Layer 5 of a small transformer language model trained on English Wikipedia (15 layers, counted from 0, width 64).
A neuron adds its activation times its output weights to the MLP's output. To switch it off is to set its activation to zero at one token and run the rest of the model.

Output weights of the MLP neurons that the questions are about. A number n stands for (n - 500) times 0.00081.
n2: 466,549,374,532,323,307,250,401,592,417,489,256,345,903,585,572,580,450,512,705,616,458,296,428,549,434,477,465,495,453,744,535,328,480,725,570,274,588,374,400,368,390,108,546,716,482,711,367,377,394,156,466,604,495,587,630,500,351,523,625,331,405,390,548
n8: 856,427,598,625,384,544,540,334,513,536,172,389,306,421,328,326,545,534,201,586,578,484,280,350,318,491,319,458,417,846,463,649,544,614,442,485,554,519,475,414,624,592,576,260,307,468,378,504,674,523,297,870,682,599,453,543,384,643,541,460,555,474,890,495
n35: 282,470,478,543,318,808,454,381,274,511,536,651,313,378,619,592,551,495,619,664,424,352,654,379,443,764,323,500,359,564,412,54,271,331,602,590,362,489,467,538,528,402,688,563,484,407,418,576,446,756,221,362,752,467,771,544,531,401,504,392,649,540,724,624
n46: 340,474,772,678,399,507,355,635,458,522,493,535,531,363,627,950,166,336,345,515,474,600,666,577,601,848,392,523,523,478,354,346,410,453,420,534,670,684,733,675,511,420,562,282,278,524,657,369,605,326,385,619,272,730,519,451,395,667,358,205,438,518,259,501
n51: 463,380,477,714,516,458,484,485,398,493,490,449,481,601,359,450,588,474,488,625,597,660,89,424,551,495,622,491,490,625,660,620,641,355,799,678,720,610,555,377,403,731,504,458,402,771,482,464,418,388,402,281,223,597,526,791,304,467,605,462,625,792,361,530
n67: 545,525,311,529,677,539,288,540,593,772,622,706,323,470,450,428,770,810,658,371,333,398,521,518,390,338,290,393,560,463,610,428,412,692,680,511,374,600,320,478,536,444,574,571,275,577,486,467,325,463,838,338,303,507,516,768,526,654,366,686,503,823,686,297
n82: 343,477,354,669,514,351,415,507,702,765,583,470,546,474,763,367,769,450,666,525,567,581,613,380,628,533,347,457,497,656,571,741,218,333,226,403,38,281,438,383,211,662,169,610,177,567,314,339,627,758,645,444,557,486,449,718,505,704,472,525,498,452,554,609
n86: 471,629,751,738,675,452,209,459,629,464,671,584,645,774,633,541,624,585,488,609,257,497,535,539,584,386,572,692,434,590,286,439,549,585,557,45,382,486,753,547,607,574,588,460,488,756,412,447,345,651,879,608,477,830,357,614,755,411,414,454,463,427,540,515
n87: 633,373,588,869,502,207,323,318,452,414,562,300,518,639,492,681,418,383,551,574,508,700,430,611,315,448,672,596,389,325,206,325,687,438,929,324,294,475,609,514,629,316,538,322,528,623,482,333,677,806,765,591,454,683,564,633,587,550,526,627,479,430,804,527
n133: 462,445,408,480,263,373,342,499,495,534,438,583,376,415,497,329,360,426,342,767,595,486,523,420,679,258,409,416,411,402,425,677,348,632,543,426,29,397,662,452,269,478,241,688,579,533,535,502,614,396,648,789,363,458,314,443,357,291,379,216,447,266,333,222
n134: 459,549,488,554,198,459,510,533,524,455,610,505,759,343,798,719,746,587,296,530,758,573,438,370,869,470,689,565,352,571,581,684,551,579,461,859,604,483,304,692,373,652,646,444,599,377,367,369,565,352,444,779,254,686,484,341,259,489,513,415,372,555,354,193
n135: 605,554,379,471,685,375,375,520,625,618,492,420,644,548,630,553,489,323,493,882,499,203,559,246,427,497,452,507,347,669,177,324,271,377,564,322,458,340,592,315,516,491,216,561,467,489,265,292,492,692,589,764,281,326,488,539,541,198,631,408,221,349,660,444
n150: 508,220,497,226,696,524,443,276,688,645,326,370,531,629,799,413,357,418,549,274,326,318,384,388,665,528,551,452,295,474,443,339,878,362,643,264,503,630,564,683,621,553,555,482,641,347,247,384,354,620,349,374,619,454,460,637,618,359,732,428,311,502,456,499
n171: 325,616,314,435,317,430,506,561,164,488,594,333,335,543,465,431,518,345,401,521,376,737,475,267,383,586,258,581,157,456,477,490,488,566,198,745,530,768,473,324,601,581,512,690,500,413,488,625,530,546,248,724,506,531,412,668,654,106,536,597,678,24,373,160
n173: 534,517,535,647,447,603,550,591,347,421,662,311,314,574,476,502,303,413,367,649,507,317,442,176,614,641,180,400,289,521,392,422,712,463,587,712,624,527,343,364,557,675,699,237,634,556,511,736,373,215,830,571,621,441,260,531,520,676,561,323,305,445,579,476
n184: 695,702,267,620,358,433,615,352,469,279,822,514,451,513,679,421,70,391,636,438,658,430,521,255,524,242,578,335,671,493,722,470,361,506,694,325,428,447,515,567,419,429,620,367,540,590,489,513,159,441,719,512,537,507,500,474,520,856,597,300,598,479,437,464

Each question names a token from some text and the token that comes next. It shows the activations a of the neurons there, in the order above. A number n stands for (n - 500) times 0.0063.

Then comes g, the gradient of the next token's log-probability with respect to the MLP's output, scaled to length 1. A neuron's effect is roughly proportional to its activation times (output weights . g). A number n stands for (n - 500) times 0.0011.

" Pr", then "as"
a: 498,499,518,460,456,472,496,522,459,470,501,457,472,529,486,276
g: 576,687,661,217,667,424,533,507,598,452,516,496,634,472,577,280,669,536,507,432,502,628,283,514,669,668,584,420,385,487,517,604,323,358,331,448,644,559,346,343,566,498,593,415,577,583,295,472,578,505,407,369,466,497,599,318,605,357,459,470,515,363,535,428
Switching off which neuron hurts the next token most? n184

"as", then "ia"
a: 553,526,483,448,501,522,571,542,341,487,479,498,498,527,429,498
g: 528,671,517,495,361,628,583,641,340,354,438,394,526,495,601,340,549,515,298,411,640,513,420,404,638,496,631,388,480,449,432,534,511,543,486,483,620,514,480,234,483,515,480,488,698,472,469,612,373,579,377,503,609,609,632,329,488,489,679,152,622,605,267,417
Switching off which neuron hurts the next token most? n87

"urn", then "s"
a: 502,544,492,534,507,559,590,578,493,557,608,486,506,412,338,456
g: 386,597,588,424,426,443,413,524,753,257,505,467,380,614,510,764,508,354,492,355,562,616,452,568,329,447,673,551,614,453,398,542,584,399,442,584,733,645,387,574,542,651,665,465,532,323,607,325,518,443,486,426,499,372,414,362,455,320,448,376,564,526,478,311
Switching off which neuron hurts the next token most? n134

"a", then "us"
a: 512,487,534,539,476,493,550,532,668,421,535,501,491,535,484,487
g: 567,527,293,502,648,399,469,595,377,429,423,601,547,580,685,408,662,608,526,562,556,439,398,285,330,564,544,292,416,393,330,357,517,608,378,472,344,508,452,402,572,409,504,503,474,525,556,472,500,697,622,351,612,542,540,467,514,427,419,607,490,289,877,397
Which neuron, switched off, raises the next token's probability most? n46

"wo", then "od"
a: 512,500,470,82,541,542,495,477,502,483,488,603,475,499,510,540
g: 510,320,409,594,577,514,572,568,267,437,398,512,507,525,457,451,669,501,248,351,479,38,506,491,575,579,500,549,506,536,549,491,555,528,490,437,426,501,489,343,508,754,518,515,643,601,614,546,439,469,354,667,433,506,593,622,553,402,711,394,521,402,675,531
Which two neurons, each switched off alone, lower its probability most, in order? n46, n135

"amily", then " m"
a: 492,487,554,479,477,590,550,552,540,578,541,486,436,504,529,446
g: 292,460,334,476,667,407,521,576,379,614,542,594,544,426,565,445,564,682,487,501,524,405,505,318,341,327,490,335,429,418,377,543,357,494,398,472,284,809,651,504,397,516,469,515,475,666,525,406,544,494,537,348,539,612,589,475,443,712,489,535,196,386,619,449
Switching off which neuron hurts the next token most? n67

"ost", then " of"
a: 478,524,489,475,407,447,541,268,481,358,501,545,494,514,528,466
g: 369,520,528,680,601,524,590,547,498,479,412,549,609,789,458,316,572,465,442,480,457,425,538,652,629,607,523,339,492,563,710,519,575,386,405,330,446,664,592,272,510,609,480,743,359,258,389,607,349,584,529,561,606,368,479,587,528,417,596,591,624,437,336,575
Which neuron, switched off, raises the next token's probability most? n86

" M", then "r"
a: 502,523,319,501,503,499,478,502,570,492,476,590,468,545,454,500
g: 604,642,468,686,482,400,316,584,512,377,599,563,342,581,544,617,503,336,657,465,360,397,265,517,369,297,335,547,464,471,366,552,533,651,497,495,621,521,400,558,415,283,559,353,431,391,521,324,437,473,587,816,401,352,440,434,397,517,526,427,362,452,554,397
Which two neurons, each switched off alone, lower its probability most, in order? n35, n135

"ar", then " in"
a: 521,517,743,475,470,513,503,551,456,493,452,572,478,546,489,484
g: 285,409,403,499,541,414,510,678,324,465,478,579,495,694,527,414,409,561,554,470,352,502,558,430,449,438,643,212,418,457,323,597,414,418,482,551,534,705,637,624,492,290,554,518,306,353,634,589,409,615,465,472,549,344,477,329,480,503,596,596,579,748,633,644
Switching off which neuron hurts the next token most? n35

"is", then " W"
a: 504,477,513,515,482,504,501,591,417,495,454,390,502,568,420,469
g: 518,521,439,593,495,671,402,561,575,670,433,548,534,535,400,374,621,554,324,516,392,630,509,542,464,553,493,680,417,583,572,459,339,378,548,506,498,498,710,548,289,538,500,476,448,757,361,699,486,226,367,627,387,461,550,704,572,374,520,246,380,452,418,345
Which neuron, switched off, raises the next token's probability most? n135

"es", then "\n"
a: 645,496,458,491,519,338,534,468,370,389,503,500,496,572,518,521
g: 606,515,651,421,553,540,547,389,573,470,426,674,411,338,583,339,442,579,690,565,435,368,604,528,565,254,497,683,673,478,471,407,594,443,418,522,586,452,452,471,377,584,630,443,427,579,655,586,456,236,530,699,507,321,520,506,666,663,714,744,440,411,452,535
Which neuron, switched off, raises the next token's probability most? n2

"w", then "id"
a: 424,492,553,517,510,495,494,548,505,550,510,575,461,516,488,492
g: 413,682,519,584,451,347,366,482,637,457,551,601,446,683,422,394,582,630,583,588,570,658,348,529,442,431,520,450,537,775,618,280,355,574,441,406,631,725,581,667,642,481,485,713,416,544,359,471,454,521,587,411,558,488,456,323,387,390,465,425,435,671,703,580
Switching off which neuron hurts the next token most? n86

"ia", then " l"
a: 530,508,506,501,473,539,525,398,370,474,544,485,516,534,497,498
g: 367,560,336,489,512,557,486,422,511,521,549,322,443,513,515,610,458,392,310,561,609,466,367,495,368,516,546,495,575,635,275,556,366,480,499,273,121,456,511,663,529,480,431,598,565,674,229,375,396,492,556,477,409,570,403,395,485,447,558,411,634,453,722,346
Which neuron, switched off, raises the next token's probability most? n87

" ", then "8"
a: 432,419,503,383,396,496,536,443,514,537,485,539,494,528,528,504
g: 415,438,399,520,649,414,577,235,374,425,551,490,517,433,700,443,523,524,400,491,329,290,562,366,544,508,537,549,663,403,537,550,377,637,375,220,574,631,608,647,612,525,502,566,565,396,606,784,478,629,339,487,543,678,622,601,497,332,472,409,640,456,518,423
Switching off which neuron hurts the next token most? n51

"-", then " P"
a: 484,499,503,567,494,516,486,468,513,519,520,500,500,419,754,451
g: 469,571,452,362,684,567,522,332,592,444,629,454,229,635,341,450,505,607,414,570,572,641,427,275,329,263,519,466,653,427,434,490,608,527,501,525,452,410,351,637,552,562,716,657,524,830,469,507,545,411,555,539,629,372,575,486,592,468,672,455,539,594,485,511
Which neuron, switched off, raises the next token's probability most? n46

"og", then "o"
a: 426,533,512,457,515,515,539,496,493,508,394,516,488,478,507,555
g: 608,630,372,574,600,486,612,448,391,556,274,451,392,675,395,447,526,629,350,577,544,358,781,633,484,498,373,453,498,378,581,591,605,470,694,434,466,332,617,450,447,365,168,567,624,385,408,400,405,571,397,525,379,467,367,637,490,442,317,484,502,519,451,614
Which neuron, switched off, raises the next token's probability most? n2

"p", then "hip"
a: 508,538,546,511,493,539,475,520,535,441,446,572,512,510,441,468
g: 518,318,544,553,394,552,500,565,562,520,497,480,620,537,686,655,283,420,834,525,545,522,428,358,458,562,528,503,605,506,443,520,424,549,404,270,577,454,587,297,325,280,468,339,517,489,545,704,539,568,649,488,542,273,489,540,451,230,581,596,534,378,464,585
Switching off which neuron hurts the next token most? n135

"ar", then "ast"
a: 539,555,493,454,510,536,522,527,521,469,394,584,489,469,470,477
g: 579,215,446,246,578,442,476,499,564,528,455,417,575,298,361,577,511,419,522,435,413,421,449,483,429,515,728,741,631,392,424,558,652,405,504,287,379,640,513,361,556,365,516,491,692,514,354,391,448,500,480,557,550,470,637,294,390,429,588,245,536,452,429,456
Switching off which neuron hurts the next token most? n135

"ri", then "p"
a: 517,518,470,512,489,519,484,505,464,303,574,487,445,496,508,456
g: 643,645,440,297,617,210,422,484,653,485,560,421,478,545,280,284,325,468,507,461,471,612,414,317,426,438,426,633,727,520,383,459,555,439,543,617,421,434,771,539,510,300,567,360,498,575,466,387,523,339,397,559,461,637,548,378,467,429,397,470,467,613,585,599
Which neuron, switched off, raises the next token's probability most? n134

"irect", then "or"
a: 552,513,529,534,431,500,360,501,446,553,568,542,454,508,471,417
g: 409,433,604,455,588,784,549,403,456,446,489,494,469,690,636,520,491,456,399,478,500,423,505,437,820,392,543,718,443,461,439,545,580,323,481,598,622,696,594,328,524,721,484,384,513,396,481,287,417,455,491,546,699,675,468,683,523,477,410,297,561,546,597,448
Which neuron, switched off, raises the next token's probability most? n150

"ff", then " B"
a: 428,432,477,606,561,471,978,516,462,500,535,442,503,488,497,503
g: 354,666,597,561,446,457,494,686,789,446,313,552,502,248,403,500,536,482,438,394,443,622,606,478,327,611,551,660,515,550,497,655,447,320,446,493,438,457,599,502,329,487,480,454,433,591,551,370,663,269,420,583,485,690,649,677,508,377,573,305,455,634,444,528
Switching off which neuron hurts the next token most? n82

" On", then " his"
a: 491,490,262,423,502,511,602,536,503,562,481,444,490,518,465,503
g: 329,647,230,468,478,371,571,445,786,477,490,543,497,539,551,627,349,478,386,444,641,675,518,475,413,496,421,372,543,424,517,473,399,559,466,414,539,395,528,440,462,450,404,497,561,528,554,223,407,655,552,322,795,433,353,500,442,389,620,480,638,445,685,304
Switching off which neuron hurts the next token most? n82

" form", then "ers"
a: 399,521,501,467,494,537,479,509,504,487,501,492,426,610,511,488
g: 480,502,464,596,463,334,532,297,569,365,442,472,559,505,716,600,554,583,430,616,386,509,696,360,453,383,416,291,325,351,352,421,653,370,444,545,433,533,281,524,482,410,493,712,397,554,791,602,510,528,581,439,443,397,261,649,587,412,414,437,589,502,575,569
Switching off which neuron hurts the next token most? n171

"ing", then " to"
a: 695,471,526,497,518,576,558,374,458,594,552,488,519,393,522,537
g: 567,452,402,618,578,502,528,546,386,534,532,576,830,694,462,561,588,477,769,427,540,338,569,391,601,359,626,438,724,643,685,437,652,451,581,424,448,669,514,542,505,443,559,600,467,563,439,459,473,760,569,337,443,496,643,422,290,483,633,453,396,431,616,569
Which neuron, switched off, raises the next token's probability most? n133

" l", then "ife"
a: 565,492,508,491,363,525,498,500,516,575,511,575,511,472,496,478
g: 476,306,357,551,451,477,551,395,542,421,401,662,622,352,368,720,610,474,631,357,522,663,550,869,598,472,571,502,323,385,377,523,509,525,399,692,419,617,466,317,372,468,645,521,472,553,723,572,453,526,414,629,528,462,572,458,499,497,626,503,508,581,726,504
Which neuron, switched off, raises the next token's probability most? n135

" f", then "ond"
a: 474,497,440,357,454,539,497,510,529,578,453,484,492,529,472,471
g: 670,283,568,602,619,597,515,579,679,491,476,574,715,300,637,581,588,344,487,400,350,472,583,554,401,723,451,708,712,594,431,528,513,148,488,607,538,558,485,519,524,563,515,512,363,635,413,411,388,644,559,587,537,535,620,578,497,481,574,630,546,444,585,621
Which neuron, switched off, raises the next token's probability most? n133

"\n", then "-"
a: 453,499,342,504,499,513,497,518,572,479,471,398,475,549,569,494
g: 495,571,423,679,428,473,560,422,543,535,547,540,317,380,391,567,409,468,550,441,501,613,781,458,460,613,562,600,377,550,246,461,324,593,480,324,423,381,554,368,305,463,411,443,576,491,609,296,437,673,487,545,581,629,286,570,570,589,518,734,582,351,392,691
Switching off which neuron hurts the next token most? n87

" to", then " c"
a: 426,458,452,530,500,538,524,575,475,519,560,518,483,326,501,485
g: 492,625,417,510,428,688,476,408,341,634,396,526,537,272,512,518,422,460,600,506,624,594,573,471,616,628,520,555,306,461,336,476,433,497,524,478,369,568,462,442,586,239,572,570,81,414,477,637,498,604,634,482,602,640,338,346,636,594,377,529,545,488,650,476
Switching off which neuron hurts the next token most? n2

"qu", then "er"
a: 515,492,564,498,462,565,500,491,486,455,459,492,500,533,458,507
g: 392,519,476,411,508,363,390,432,557,626,491,389,760,328,375,464,412,676,575,301,307,478,585,574,495,429,385,386,479,468,515,586,544,520,495,385,478,587,459,525,298,573,452,532,769,393,667,441,495,658,568,594,444,533,369,531,582,522,836,622,736,543,498,579
Switching off which neuron hurts the next token most? n173

"it", then "a"
a: 393,489,214,509,504,522,482,546,479,503,548,503,702,505,492,462
g: 396,333,439,446,375,549,442,492,623,480,373,436,686,461,310,572,492,305,388,421,410,669,483,587,529,518,545,565,273,333,569,536,487,309,494,676,576,632,547,530,656,519,349,346,572,450,408,315,460,582,396,464,758,515,655,419,515,505,361,511,410,361,505,232
Switching off which neuron hurts the next token most? n150

"om", then " and"
a: 513,495,505,516,499,501,499,511,424,557,508,496,444,411,532,521
g: 324,571,418,471,408,562,512,597,431,340,443,559,563,585,491,465,431,471,418,346,723,329,398,486,469,353,482,415,341,470,486,506,623,680,243,383,425,518,575,356,600,528,794,653,459,330,367,605,473,518,387,588,529,504,650,752,516,547,507,499,603,504,254,589
Switching off which neuron hurts the next token most? n87

" M", then "iss"
a: 501,527,319,505,499,504,488,503,565,494,483,581,476,541,453,501
g: 415,472,408,348,547,616,527,485,486,467,485,475,417,686,349,482,628,528,393,476,572,551,465,554,460,405,494,243,891,548,566,401,233,523,424,611,291,458,403,537,483,567,563,533,424,590,525,747,475,522,518,535,514,810,456,374,512,504,634,465,463,706,514,564
Which neuron, switched off, raises the next token's probability most? n135

" Sh", then "ro"
a: 498,519,507,530,465,518,498,501,505,585,414,518,510,564,503,509
g: 406,424,579,523,561,498,355,588,261,532,721,455,446,621,562,547,383,307,505,573,429,363,251,385,492,451,370,537,463,479,334,425,525,438,310,499,560,740,581,349,408,594,401,495,313,421,334,489,323,606,611,461,319,364,415,486,310,543,662,635,550,523,495,513
Switching off which neuron hurts the next token most? n171

"z", then "on"
a: 559,471,547,490,481,517,522,464,419,510,457,507,527,601,516,498
g: 551,644,479,486,635,539,514,618,241,564,628,492,487,561,467,502,487,565,470,466,375,572,411,613,358,393,299,715,750,336,653,535,586,377,572,419,393,460,548,527,532,698,568,611,521,253,534,587,341,684,576,666,313,608,631,572,539,370,653,425,434,496,435,527
Switching off which neuron hurts the next token most? n171

" O", then "h"
a: 458,471,221,523,462,522,449,520,534,528,480,525,481,554,525,517
g: 557,540,398,612,449,427,539,489,583,656,737,589,747,652,563,486,520,607,570,519,611,609,675,481,573,559,380,491,171,537,418,172,443,378,577,402,411,518,564,512,508,294,592,490,514,612,658,552,400,313,368,423,437,479,360,491,449,397,584,520,556,331,450,544
Which neuron, switched off, raises the next token's probability most? n35

"ip", then "enn"
a: 543,448,471,682,507,637,453,457,409,746,428,474,499,486,551,517
g: 458,261,412,445,566,549,434,689,610,536,590,613,526,553,602,609,434,468,692,562,514,309,601,609,530,445,415,511,397,580,439,548,524,452,322,530,560,466,561,518,445,552,597,519,482,397,453,226,806,458,760,647,503,610,345,646,482,341,268,519,323,473,410,484
Switching off which neuron hurts the next token most? n133

"a", then " has"
a: 523,490,494,519,507,453,505,520,573,491,448,678,497,528,508,526
g: 508,503,469,354,528,566,393,489,396,408,567,394,364,385,420,746,607,253,545,449,427,692,506,684,381,493,497,675,374,444,491,741,455,379,471,535,566,484,427,505,390,388,605,714,666,641,463,513,480,416,460,646,387,447,465,337,482,481,455,402,676,612,286,289
Which neuron, switched off, raises the next token's probability most? n135

"es", then " a"
a: 816,522,473,495,548,460,508,394,426,486,503,478,515,483,507,505
g: 501,468,553,533,372,523,437,592,650,483,384,419,327,530,506,524,578,454,405,653,778,664,614,622,265,540,473,468,422,467,420,682,467,501,404,546,606,535,461,471,617,235,536,580,506,431,622,434,711,570,619,494,385,308,455,507,426,416,544,467,852,340,500,376
Switching off which neuron hurts the next token most? n86